Layer 11 of a small transformer language model trained on English Wikipedia (26 layers, counted from 0, width 96).
A neuron adds its activation times its output weights to the MLP's output. To switch it off is to set its activation to zero at one token and run the rest of the model.

Output weights of the MLP neurons that the questions are about. A number n stands for (n - 500) times 0.00036.
n8: 267,609,376,408,551,484,366,769,620,491,378,460,540,505,464,503,604,456,624,541,554,630,488,475,453,729,648,497,249,395,532,471,633,432,524,732,506,470,475,406,446,511,516,508,508,471,547,561,351,662,470,696,551,442,534,537,468,460,442,479,529,622,411,432,521,503,373,638,406,522,454,525,497,305,477,364,579,461,577,389,538,420,607,457,561,519,586,362,363,455,488,567,390,472,616,539
n9: 383,544,468,593,386,469,538,623,503,673,414,259,532,492,451,553,603,506,493,625,438,435,373,615,369,626,586,525,469,491,477,533,438,574,620,683,557,494,424,371,400,486,570,348,463,452,443,570,339,527,718,577,465,465,759,490,452,491,452,327,614,461,466,476,547,728,741,581,584,720,527,555,472,306,431,511,395,324,494,378,473,509,612,506,386,379,514,409,562,541,537,397,589,453,433,471
n15: 622,468,560,439,476,408,457,627,603,496,338,367,619,411,571,359,510,385,262,538,432,567,398,547,461,611,395,424,515,611,602,642,614,611,573,326,430,430,350,416,543,406,593,409,476,467,573,370,615,623,534,500,262,556,784,398,486,580,419,480,463,348,564,594,207,426,411,445,600,338,541,641,605,783,296,354,695,364,598,830,478,707,545,418,507,468,637,303,615,543,534,489,389,468,329,777
n67: 537,568,580,649,417,599,500,444,440,545,580,452,593,516,551,429,469,486,660,537,588,389,285,560,495,640,537,359,460,449,506,489,439,618,571,324,601,361,603,476,489,468,521,655,413,578,361,455,724,517,538,583,518,639,435,622,409,378,391,482,657,587,526,412,576,390,549,511,427,500,696,489,526,308,317,503,556,339,416,608,401,460,446,555,403,436,544,448,476,560,558,593,375,489,565,583
n91: 717,327,490,233,661,406,532,386,430,442,482,697,535,483,402,443,446,383,484,561,638,422,794,387,612,523,503,310,378,416,367,525,625,822,268,351,478,317,493,365,316,617,615,649,551,579,479,613,655,375,436,400,485,486,535,542,473,407,392,612,540,566,626,496,637,686,542,327,581,352,553,601,467,383,554,425,198,496,763,486,646,689,535,527,349,462,473,504,473,496,567,405,476,557,635,497
n99: 571,681,199,528,678,446,241,689,556,687,220,686,403,560,601,592,516,547,941,615,538,351,279,642,253,531,594,434,429,653,287,552,620,654,420,596,541,561,460,483,688,583,446,722,84,616,428,230,591,563,302,299,518,595,416,804,787,338,401,330,613,652,422,753,604,747,385,587,217,964,480,656,667,476,309,258,596,528,861,155,148,894,536,143,382,667,246,120,99,686,572,195,500,443,154,478
n100: 394,509,535,763,460,531,533,552,476,339,624,392,395,512,542,443,503,450,446,497,406,450,424,497,479,473,515,345,324,528,599,601,734,512,523,592,478,568,368,383,437,523,442,435,500,430,521,457,446,615,471,800,445,376,295,402,334,598,423,472,480,537,598,470,565,348,646,570,621,540,531,621,437,372,558,564,607,536,513,464,574,588,552,406,140,615,557,569,493,506,525,327,509,494,751,485
n114: 459,642,464,503,419,638,368,458,410,635,393,556,390,523,692,738,408,506,408,462,462,529,602,558,629,736,497,145,475,484,486,519,482,439,493,551,631,485,415,450,403,719,372,503,447,463,473,597,600,574,478,482,519,360,500,497,564,389,506,443,606,707,481,300,578,384,500,370,599,470,518,536,580,710,488,404,543,560,444,500,344,503,511,448,416,583,500,433,370,419,481,675,450,665,365,533
n121: 649,444,537,532,362,643,431,367,484,580,595,403,438,428,476,457,632,447,651,604,474,393,511,417,524,529,537,356,514,542,537,492,408,597,439,565,453,545,610,445,522,421,544,440,443,544,613,586,532,258,651,503,581,373,489,356,492,667,415,623,421,383,542,484,572,492,804,418,492,536,631,455,576,402,423,582,419,476,406,511,553,531,449,426,612,463,346,425,586,577,286,403,573,576,599,445
n144: 417,355,503,510,651,544,477,415,516,626,333,489,490,411,448,614,651,302,466,551,472,344,388,600,484,442,610,427,542,383,579,557,551,523,564,444,687,289,513,536,354,623,335,643,506,352,254,390,434,477,518,450,532,646,543,554,487,433,473,599,506,497,542,641,329,685,496,301,398,321,496,565,378,567,503,657,581,490,500,369,596,559,656,528,612,727,481,407,679,319,454,582,326,804,659,588
n185: 566,391,517,518,565,686,578,541,523,524,418,417,671,471,628,515,466,492,380,456,551,561,337,416,530,433,416,519,529,540,639,557,419,467,407,521,395,620,373,590,592,324,532,567,439,370,408,579,655,428,443,546,503,482,467,258,410,547,565,521,543,626,575,580,462,416,521,544,576,323,426,523,537,505,604,550,498,576,355,634,348,500,433,374,571,570,551,439,590,518,433,369,512,597,503,507
n206: 493,439,841,491,395,608,381,559,638,582,617,560,472,512,430,454,485,497,583,521,485,494,371,334,533,632,515,568,526,554,398,500,794,500,523,662,639,566,497,344,472,470,379,413,473,462,590,452,291,348,513,484,408,521,305,607,359,716,362,434,535,357,484,463,550,719,515,444,491,497,536,400,371,477,441,389,720,485,662,404,709,484,428,444,503,620,427,568,578,497,412,456,608,388,537,443
n231: 484,479,625,338,436,436,645,508,436,562,536,605,486,643,584,640,537,515,628,435,378,526,407,664,317,419,413,549,556,529,269,702,408,180,378,451,460,681,638,604,489,566,517,406,582,457,448,555,496,263,436,518,363,451,546,167,619,200,551,517,483,485,485,572,637,375,597,525,554,696,311,360,563,447,529,401,734,465,632,428,628,511,416,446,401,611,382,674,848,521,357,518,528,471,739,573
n257: 564,589,532,343,692,704,801,483,375,571,398,602,800,399,376,781,381,475,691,652,411,424,479,220,568,289,295,312,551,642,486,574,467,431,509,351,662,583,266,587,455,563,473,492,426,784,429,642,310,545,226,296,669,508,332,491,384,352,368,519,577,675,551,459,548,383,587,274,701,598,500,484,377,409,553,661,454,504,518,500,538,691,427,735,307,540,643,310,558,725,483,483,492,467,456,409
n342: 520,607,407,402,671,749,278,638,462,469,314,284,500,413,517,530,704,567,457,454,512,671,554,474,466,237,207,550,230,518,539,456,480,306,394,863,421,580,740,382,586,500,570,361,446,784,475,473,642,595,532,535,491,340,611,547,660,784,685,532,386,309,514,387,357,655,331,592,500,320,420,356,767,514,356,647,347,697,208,670,300,577,434,790,462,563,430,573,533,560,313,411,563,677,495,214
n375: 79,595,598,395,362,643,659,597,365,329,530,489,319,466,525,667,747,821,483,190,309,547,115,299,326,601,299,495,673,344,774,689,583,560,500,415,335,564,375,392,23,647,750,451,703,520,863,490,460,586,287,627,452,204,435,259,572,377,546,505,585,692,532,744,387,604,417,822,601,522,639,525,331,554,684,640,623,285,720,520,340,574,287,495,391,775,567,550,710,346,223,381,632,359,686,490

Each question names a token from some text and the token that comes next. It shows the activations a of the neurons there, in the order above. A number n stands for (n - 500) times 0.0046.

Then comes g, the gradient of the next token's log-probability with respect to the MLP's output, scaled to length 1. A neuron's effect is roughly proportional to its activation times (output weights . g). A number n stands for (n - 500) times 0.00081.

" F", then "yo"
a: 506,541,478,463,463,500,517,490,686,468,469,819,680,463,471,498
g: 118,422,526,356,491,528,471,544,617,298,429,466,641,422,583,426,567,581,430,581,504,454,442,615,374,406,391,496,355,529,553,609,699,827,382,624,574,356,537,391,426,416,454,649,288,471,566,424,743,535,414,486,444,611,675,450,847,595,568,671,395,486,433,565,695,248,422,237,429,434,472,515,599,466,728,485,764,635,363,436,400,405,546,367,529,375,488,726,490,425,452,427,519,569,441,690
Which neuron, switched off, lowers the next token's probability most? n257

"ula", then "'"
a: 468,463,466,482,464,500,475,473,486,463,483,475,468,471,463,500
g: 342,382,535,360,636,329,572,636,314,687,568,581,289,542,442,478,415,260,612,740,491,301,554,605,474,717,214,400,438,770,572,481,503,460,585,350,385,633,452,603,446,574,456,379,414,610,409,531,624,598,638,556,489,499,748,446,694,409,405,325,476,521,628,436,487,489,727,345,633,618,582,332,590,319,298,468,627,253,462,556,588,463,810,404,529,332,558,527,460,600,431,425,463,540,638,424
Which neuron, switched off, raises the next token's probability most? n9

"s", then " John"
a: 466,476,481,463,468,488,518,511,496,590,490,508,493,478,470,499
g: 622,477,618,360,402,553,523,399,580,404,541,285,584,802,576,478,607,605,368,358,586,663,408,436,756,379,641,380,500,388,565,200,579,520,495,526,517,350,454,677,435,303,378,479,517,404,404,465,543,733,565,404,437,487,550,438,575,479,354,702,541,553,324,698,160,479,388,657,468,555,538,614,514,679,553,664,651,274,570,446,147,367,640,409,458,522,433,370,467,638,670,592,610,583,425,529
Which neuron, switched off, lowers the next token's probability most? n144

"ula", then " series"
a: 463,463,496,481,463,499,470,473,483,463,484,470,471,467,507,500
g: 314,609,534,403,550,452,769,618,447,310,563,704,754,552,342,380,555,627,316,476,584,585,427,454,547,517,393,372,565,635,619,591,528,336,565,617,509,497,759,465,463,489,615,806,597,443,631,465,418,456,437,499,414,479,595,384,491,256,496,576,428,455,410,518,326,504,429,234,655,269,318,554,244,581,731,527,513,481,529,402,473,282,543,361,323,523,411,601,753,532,495,557,549,295,733,613
Which neuron, switched off, raises the next token's probability most? n231

" made", then " of"
a: 465,463,470,493,470,499,463,472,463,463,466,463,467,477,479,467
g: 374,493,442,337,354,491,493,173,241,363,482,519,453,423,363,485,496,682,506,675,713,596,365,591,559,645,546,513,291,557,355,593,641,436,464,379,333,551,485,443,518,582,618,408,546,590,600,597,455,359,515,651,461,501,474,617,369,458,571,486,504,535,486,518,288,501,133,429,579,460,623,530,460,661,775,657,603,762,496,585,483,695,361,369,519,805,349,708,699,588,514,365,455,445,481,300
Which neuron, switched off, raises the next token's probability most? n375

"\n", then "S"
a: 463,471,464,470,497,499,464,494,560,471,487,464,464,490,474,474
g: 527,169,520,553,664,301,383,506,510,634,629,324,745,346,608,456,452,256,571,611,664,505,490,539,571,509,702,561,368,380,490,430,382,488,268,472,369,473,371,567,549,609,419,597,535,425,310,548,388,560,592,206,679,376,524,479,552,488,637,531,705,726,465,697,431,419,500,693,487,706,450,483,437,566,501,324,812,443,482,693,445,375,638,257,324,538,453,423,557,565,508,464,629,632,353,453
Which neuron, switched off, lowers the next token's probability most? n375

"\n", then "Al"
a: 471,466,471,463,463,500,474,484,620,483,471,464,475,463,473,491
g: 517,111,472,437,530,503,712,404,506,402,148,385,424,268,759,539,434,622,423,521,575,561,747,629,697,479,553,528,523,484,522,598,397,481,529,555,396,461,463,468,464,491,611,478,536,449,570,517,292,507,611,424,702,441,485,507,613,610,469,585,631,784,480,582,149,511,433,289,471,390,336,423,599,524,645,327,449,638,339,472,526,607,683,256,537,641,363,571,502,689,300,518,483,611,579,534
Which two neurons, each switched off alone, lower its probability most, in order? n67, n206

" |", then " RUS"
a: 500,463,467,466,486,500,634,486,467,464,468,527,513,486,470,490
g: 415,164,525,611,552,697,535,584,273,569,526,296,744,359,638,629,483,523,369,571,714,443,379,535,492,536,441,420,527,278,425,333,442,570,378,547,512,425,317,558,635,624,549,473,510,702,436,554,596,600,261,562,519,554,236,620,705,488,503,481,640,616,650,566,340,575,421,350,485,465,354,505,420,547,552,422,560,457,711,507,469,762,539,528,222,814,461,252,564,579,480,551,534,425,423,312
Which neuron, switched off, lowers the next token's probability most? n100

" RUS", then " Al"
a: 478,473,473,463,467,499,493,478,465,467,684,466,510,482,471,489
g: 374,396,637,640,612,419,547,562,470,505,571,283,592,467,633,396,550,396,757,442,431,594,480,385,545,476,530,322,359,705,679,301,526,619,445,431,353,431,602,656,537,458,421,732,380,466,563,522,615,438,666,276,501,384,656,565,274,540,560,742,466,587,520,510,27,383,547,672,640,636,510,627,437,451,586,475,679,440,478,453,509,486,636,190,632,524,405,473,343,684,483,472,513,348,442,323
Which neuron, switched off, lowers the next token's probability most? n185

"fi", then "cate"
a: 464,472,471,479,468,500,555,535,463,945,473,469,470,491,484,497
g: 692,594,254,455,528,431,723,792,634,643,591,312,611,449,480,287,484,427,594,511,420,177,790,512,272,300,665,441,574,312,620,751,660,543,336,536,507,444,563,497,571,410,528,350,451,506,472,518,688,465,406,431,398,407,365,470,444,699,695,337,699,308,387,388,385,594,750,542,449,515,511,488,383,514,412,644,522,505,530,371,641,420,430,699,402,552,431,560,560,412,459,562,452,623,462,416
Which neuron, switched off, lowers the next token's probability most? n144

"ium", then " campaign"
a: 482,463,468,467,468,494,484,463,488,565,469,486,499,487,485,515
g: 240,289,589,429,680,403,740,455,491,551,463,625,624,686,789,782,346,719,455,445,224,377,528,525,383,279,548,352,607,362,618,654,356,332,548,582,542,628,635,395,343,508,373,534,354,459,348,467,378,477,503,683,462,456,518,654,569,338,515,493,490,641,431,345,396,764,726,473,418,332,582,609,540,419,606,514,587,455,570,500,590,558,581,324,351,437,453,652,542,455,394,601,348,437,617,554
Which two neurons, each switched off alone, lower its probability most, in order? n144, n15

" by", then " Ol"
a: 469,477,494,590,467,487,466,475,692,538,463,505,465,469,474,473
g: 364,646,578,361,390,509,373,293,769,586,614,376,515,589,794,331,604,215,377,678,666,349,586,584,604,644,720,500,414,503,593,581,400,748,482,385,564,606,315,466,581,203,496,289,437,500,526,639,627,360,368,444,524,378,370,465,421,604,583,273,725,677,573,564,463,520,588,347,399,547,711,438,652,318,470,557,477,507,503,511,318,369,631,602,443,463,605,433,435,398,476,608,388,543,481,496
Which neuron, switched off, lowers the next token's probability most? n121

" West", then " Germany"
a: 465,481,470,488,486,499,467,475,595,623,464,728,464,487,483,489
g: 557,476,350,527,721,258,387,480,442,719,438,254,520,648,483,316,670,585,358,252,345,481,532,443,646,515,364,227,575,325,689,455,184,538,539,358,372,441,649,524,589,504,700,629,610,431,497,566,372,531,522,527,554,508,409,573,516,315,540,653,642,481,486,457,524,762,734,768,422,360,485,641,450,328,677,628,402,505,522,502,571,572,500,559,530,443,627,405,394,519,514,692,445,234,554,478
Which neuron, switched off, raises the next token's probability most? n206

" last", then " time"
a: 471,466,479,465,463,477,464,467,464,487,506,465,493,802,496,519
g: 411,692,343,449,569,376,539,507,379,478,434,507,320,492,418,716,566,398,283,778,612,398,511,222,573,454,491,504,577,493,320,326,654,491,455,409,529,612,578,459,390,443,443,291,665,595,439,707,345,489,529,560,484,623,230,465,399,571,413,652,591,676,532,314,664,488,440,384,393,676,362,586,675,403,448,626,673,701,568,575,677,709,489,660,524,614,256,648,268,655,355,480,406,563,441,424
Which neuron, switched off, lowers the next token's probability most? n257

"\n", then "F"
a: 464,465,474,472,463,499,465,481,518,502,468,465,471,467,463,465
g: 586,267,500,768,587,418,449,661,491,603,489,304,487,233,635,547,534,491,459,544,729,632,496,613,635,717,720,537,339,445,411,509,271,546,285,469,302,486,364,559,577,502,600,492,563,423,374,679,592,432,526,295,635,376,539,439,543,658,511,750,641,763,261,574,229,365,315,338,529,544,369,592,369,477,643,437,534,488,491,581,397,433,504,426,282,652,398,397,592,621,514,437,542,651,513,480
Which neuron, switched off, lowers the next token's probability most? n206

"dy", then " Bor"
a: 530,472,465,466,464,496,463,478,671,466,472,652,466,498,517,497
g: 608,452,817,639,477,664,439,358,527,620,452,333,213,599,750,533,383,319,649,293,487,466,390,353,485,444,637,412,426,350,570,541,364,620,524,459,438,432,446,654,403,597,460,336,437,316,529,460,387,387,640,633,319,465,569,412,506,608,326,563,730,631,501,478,362,514,612,696,522,406,460,510,610,694,503,635,390,401,433,614,193,458,665,461,512,543,642,472,381,316,634,640,719,616,363,704
Which neuron, switched off, lowers the next token's probability most? n121

" |", then " |"
a: 477,491,467,464,465,494,464,465,481,476,464,466,464,484,478,471
g: 711,472,406,560,681,634,352,479,544,529,408,570,379,524,470,295,532,506,470,490,634,462,498,684,442,479,271,807,476,525,381,497,382,363,467,389,534,511,283,545,609,665,576,736,305,453,583,507,650,486,345,632,600,380,295,648,538,592,421,590,527,675,668,285,702,445,340,627,725,637,475,626,534,424,402,498,430,480,623,557,288,461,487,700,411,232,543,502,421,392,690,431,347,267,290,608
Which neuron, switched off, raises the next token's probability most? n67

" |", then " "
a: 529,463,470,464,468,500,657,502,488,470,475,471,527,465,475,488
g: 813,465,430,330,681,458,376,495,532,618,438,576,384,374,385,690,585,599,597,472,445,605,483,678,372,659,570,574,666,632,598,486,405,322,418,451,466,506,390,210,704,600,384,393,556,636,379,400,516,335,574,456,534,507,354,708,508,538,425,406,460,463,610,617,519,647,147,752,310,418,470,473,282,767,338,328,460,385,511,769,680,491,451,597,447,515,558,416,587,599,367,584,429,568,378,466
Which neuron, switched off, raises the next token's probability most? n100

"pp", then ","
a: 474,464,483,480,463,476,464,489,472,464,481,488,488,468,501,485
g: 360,398,533,420,504,439,436,480,485,735,499,354,510,441,414,654,345,247,625,445,564,557,595,581,562,436,489,567,229,639,547,387,435,534,270,616,604,690,327,577,625,516,574,470,471,429,530,377,720,386,568,453,709,406,622,494,796,577,446,477,468,449,707,404,603,375,686,423,589,556,397,226,598,400,485,520,284,352,705,491,378,726,410,570,830,349,500,284,417,335,496,473,507,656,544,632
Which neuron, switched off, lowers the next token's probability most? n100

".", then "s"
a: 464,463,464,484,464,497,494,655,467,494,481,510,466,497,463,478
g: 469,619,481,439,494,541,505,634,309,270,532,664,466,450,359,626,559,426,553,509,818,613,338,610,487,416,196,339,577,698,567,498,519,659,461,477,629,415,371,672,397,455,489,792,535,600,490,505,647,441,567,423,490,535,412,693,615,275,346,491,495,421,552,170,682,383,289,437,553,443,430,482,314,362,554,668,457,483,580,414,422,497,571,310,491,376,376,682,535,411,454,722,608,465,680,765
Which neuron, switched off, lowers the next token's probability most? n114

"St", then "."
a: 476,463,487,483,477,649,488,488,501,464,468,468,510,485,486,494
g: 348,527,261,503,436,392,332,581,723,459,484,500,476,724,381,671,324,467,585,412,422,376,695,401,551,538,459,520,570,225,598,512,419,822,458,475,737,532,552,646,491,636,374,645,399,332,568,258,452,657,435,633,553,577,208,592,513,613,600,569,440,369,617,636,436,487,599,521,442,428,485,645,592,548,327,654,582,445,343,506,281,605,467,541,391,684,615,314,460,787,370,409,383,578,461,354
Which neuron, switched off, lowers the next token's probability most? n99

"Luxembourg", then "/"
a: 463,465,544,488,464,499,467,468,579,526,476,527,465,463,470,483
g: 310,448,293,435,573,671,661,517,400,545,741,556,546,410,339,587,577,623,216,375,458,524,447,302,639,571,458,524,477,619,203,657,649,520,572,764,343,341,526,525,626,306,267,484,745,445,385,485,528,367,710,430,491,490,760,264,538,480,350,375,608,427,501,708,310,502,676,453,626,595,378,501,447,515,524,565,612,409,641,655,553,355,523,433,378,658,658,395,374,528,582,442,557,442,487,514
Which neuron, switched off, lowers the next token's probability most? n15

"1", then "0"
a: 495,488,469,463,472,500,586,492,528,463,463,472,564,474,486,480
g: 480,674,573,475,526,586,620,416,537,577,640,638,390,294,514,546,421,663,512,396,568,754,389,650,585,411,787,521,517,531,458,649,300,515,473,501,230,421,479,505,575,422,292,543,809,413,243,522,533,283,610,534,382,483,774,411,525,273,355,383,288,358,292,661,445,466,475,442,541,569,546,527,535,450,488,542,656,497,700,358,467,344,780,533,388,439,605,465,500,365,548,770,449,384,461,577
Which neuron, switched off, lowers the next token's probability most? n231

"AR", then " J"
a: 475,463,469,480,469,500,468,471,475,500,463,474,467,499,474,489
g: 398,705,640,533,525,357,336,501,618,276,683,426,432,564,734,427,661,478,516,544,347,528,510,375,897,433,566,498,347,489,438,263,388,622,406,341,513,360,535,553,353,272,428,676,459,307,467,458,358,366,718,343,636,367,709,382,385,550,471,552,528,546,443,770,333,607,723,631,556,654,579,580,462,623,590,500,378,516,648,573,409,295,635,332,395,487,447,478,445,591,628,595,494,455,458,594
Which neuron, switched off, lowers the next token's probability most? n342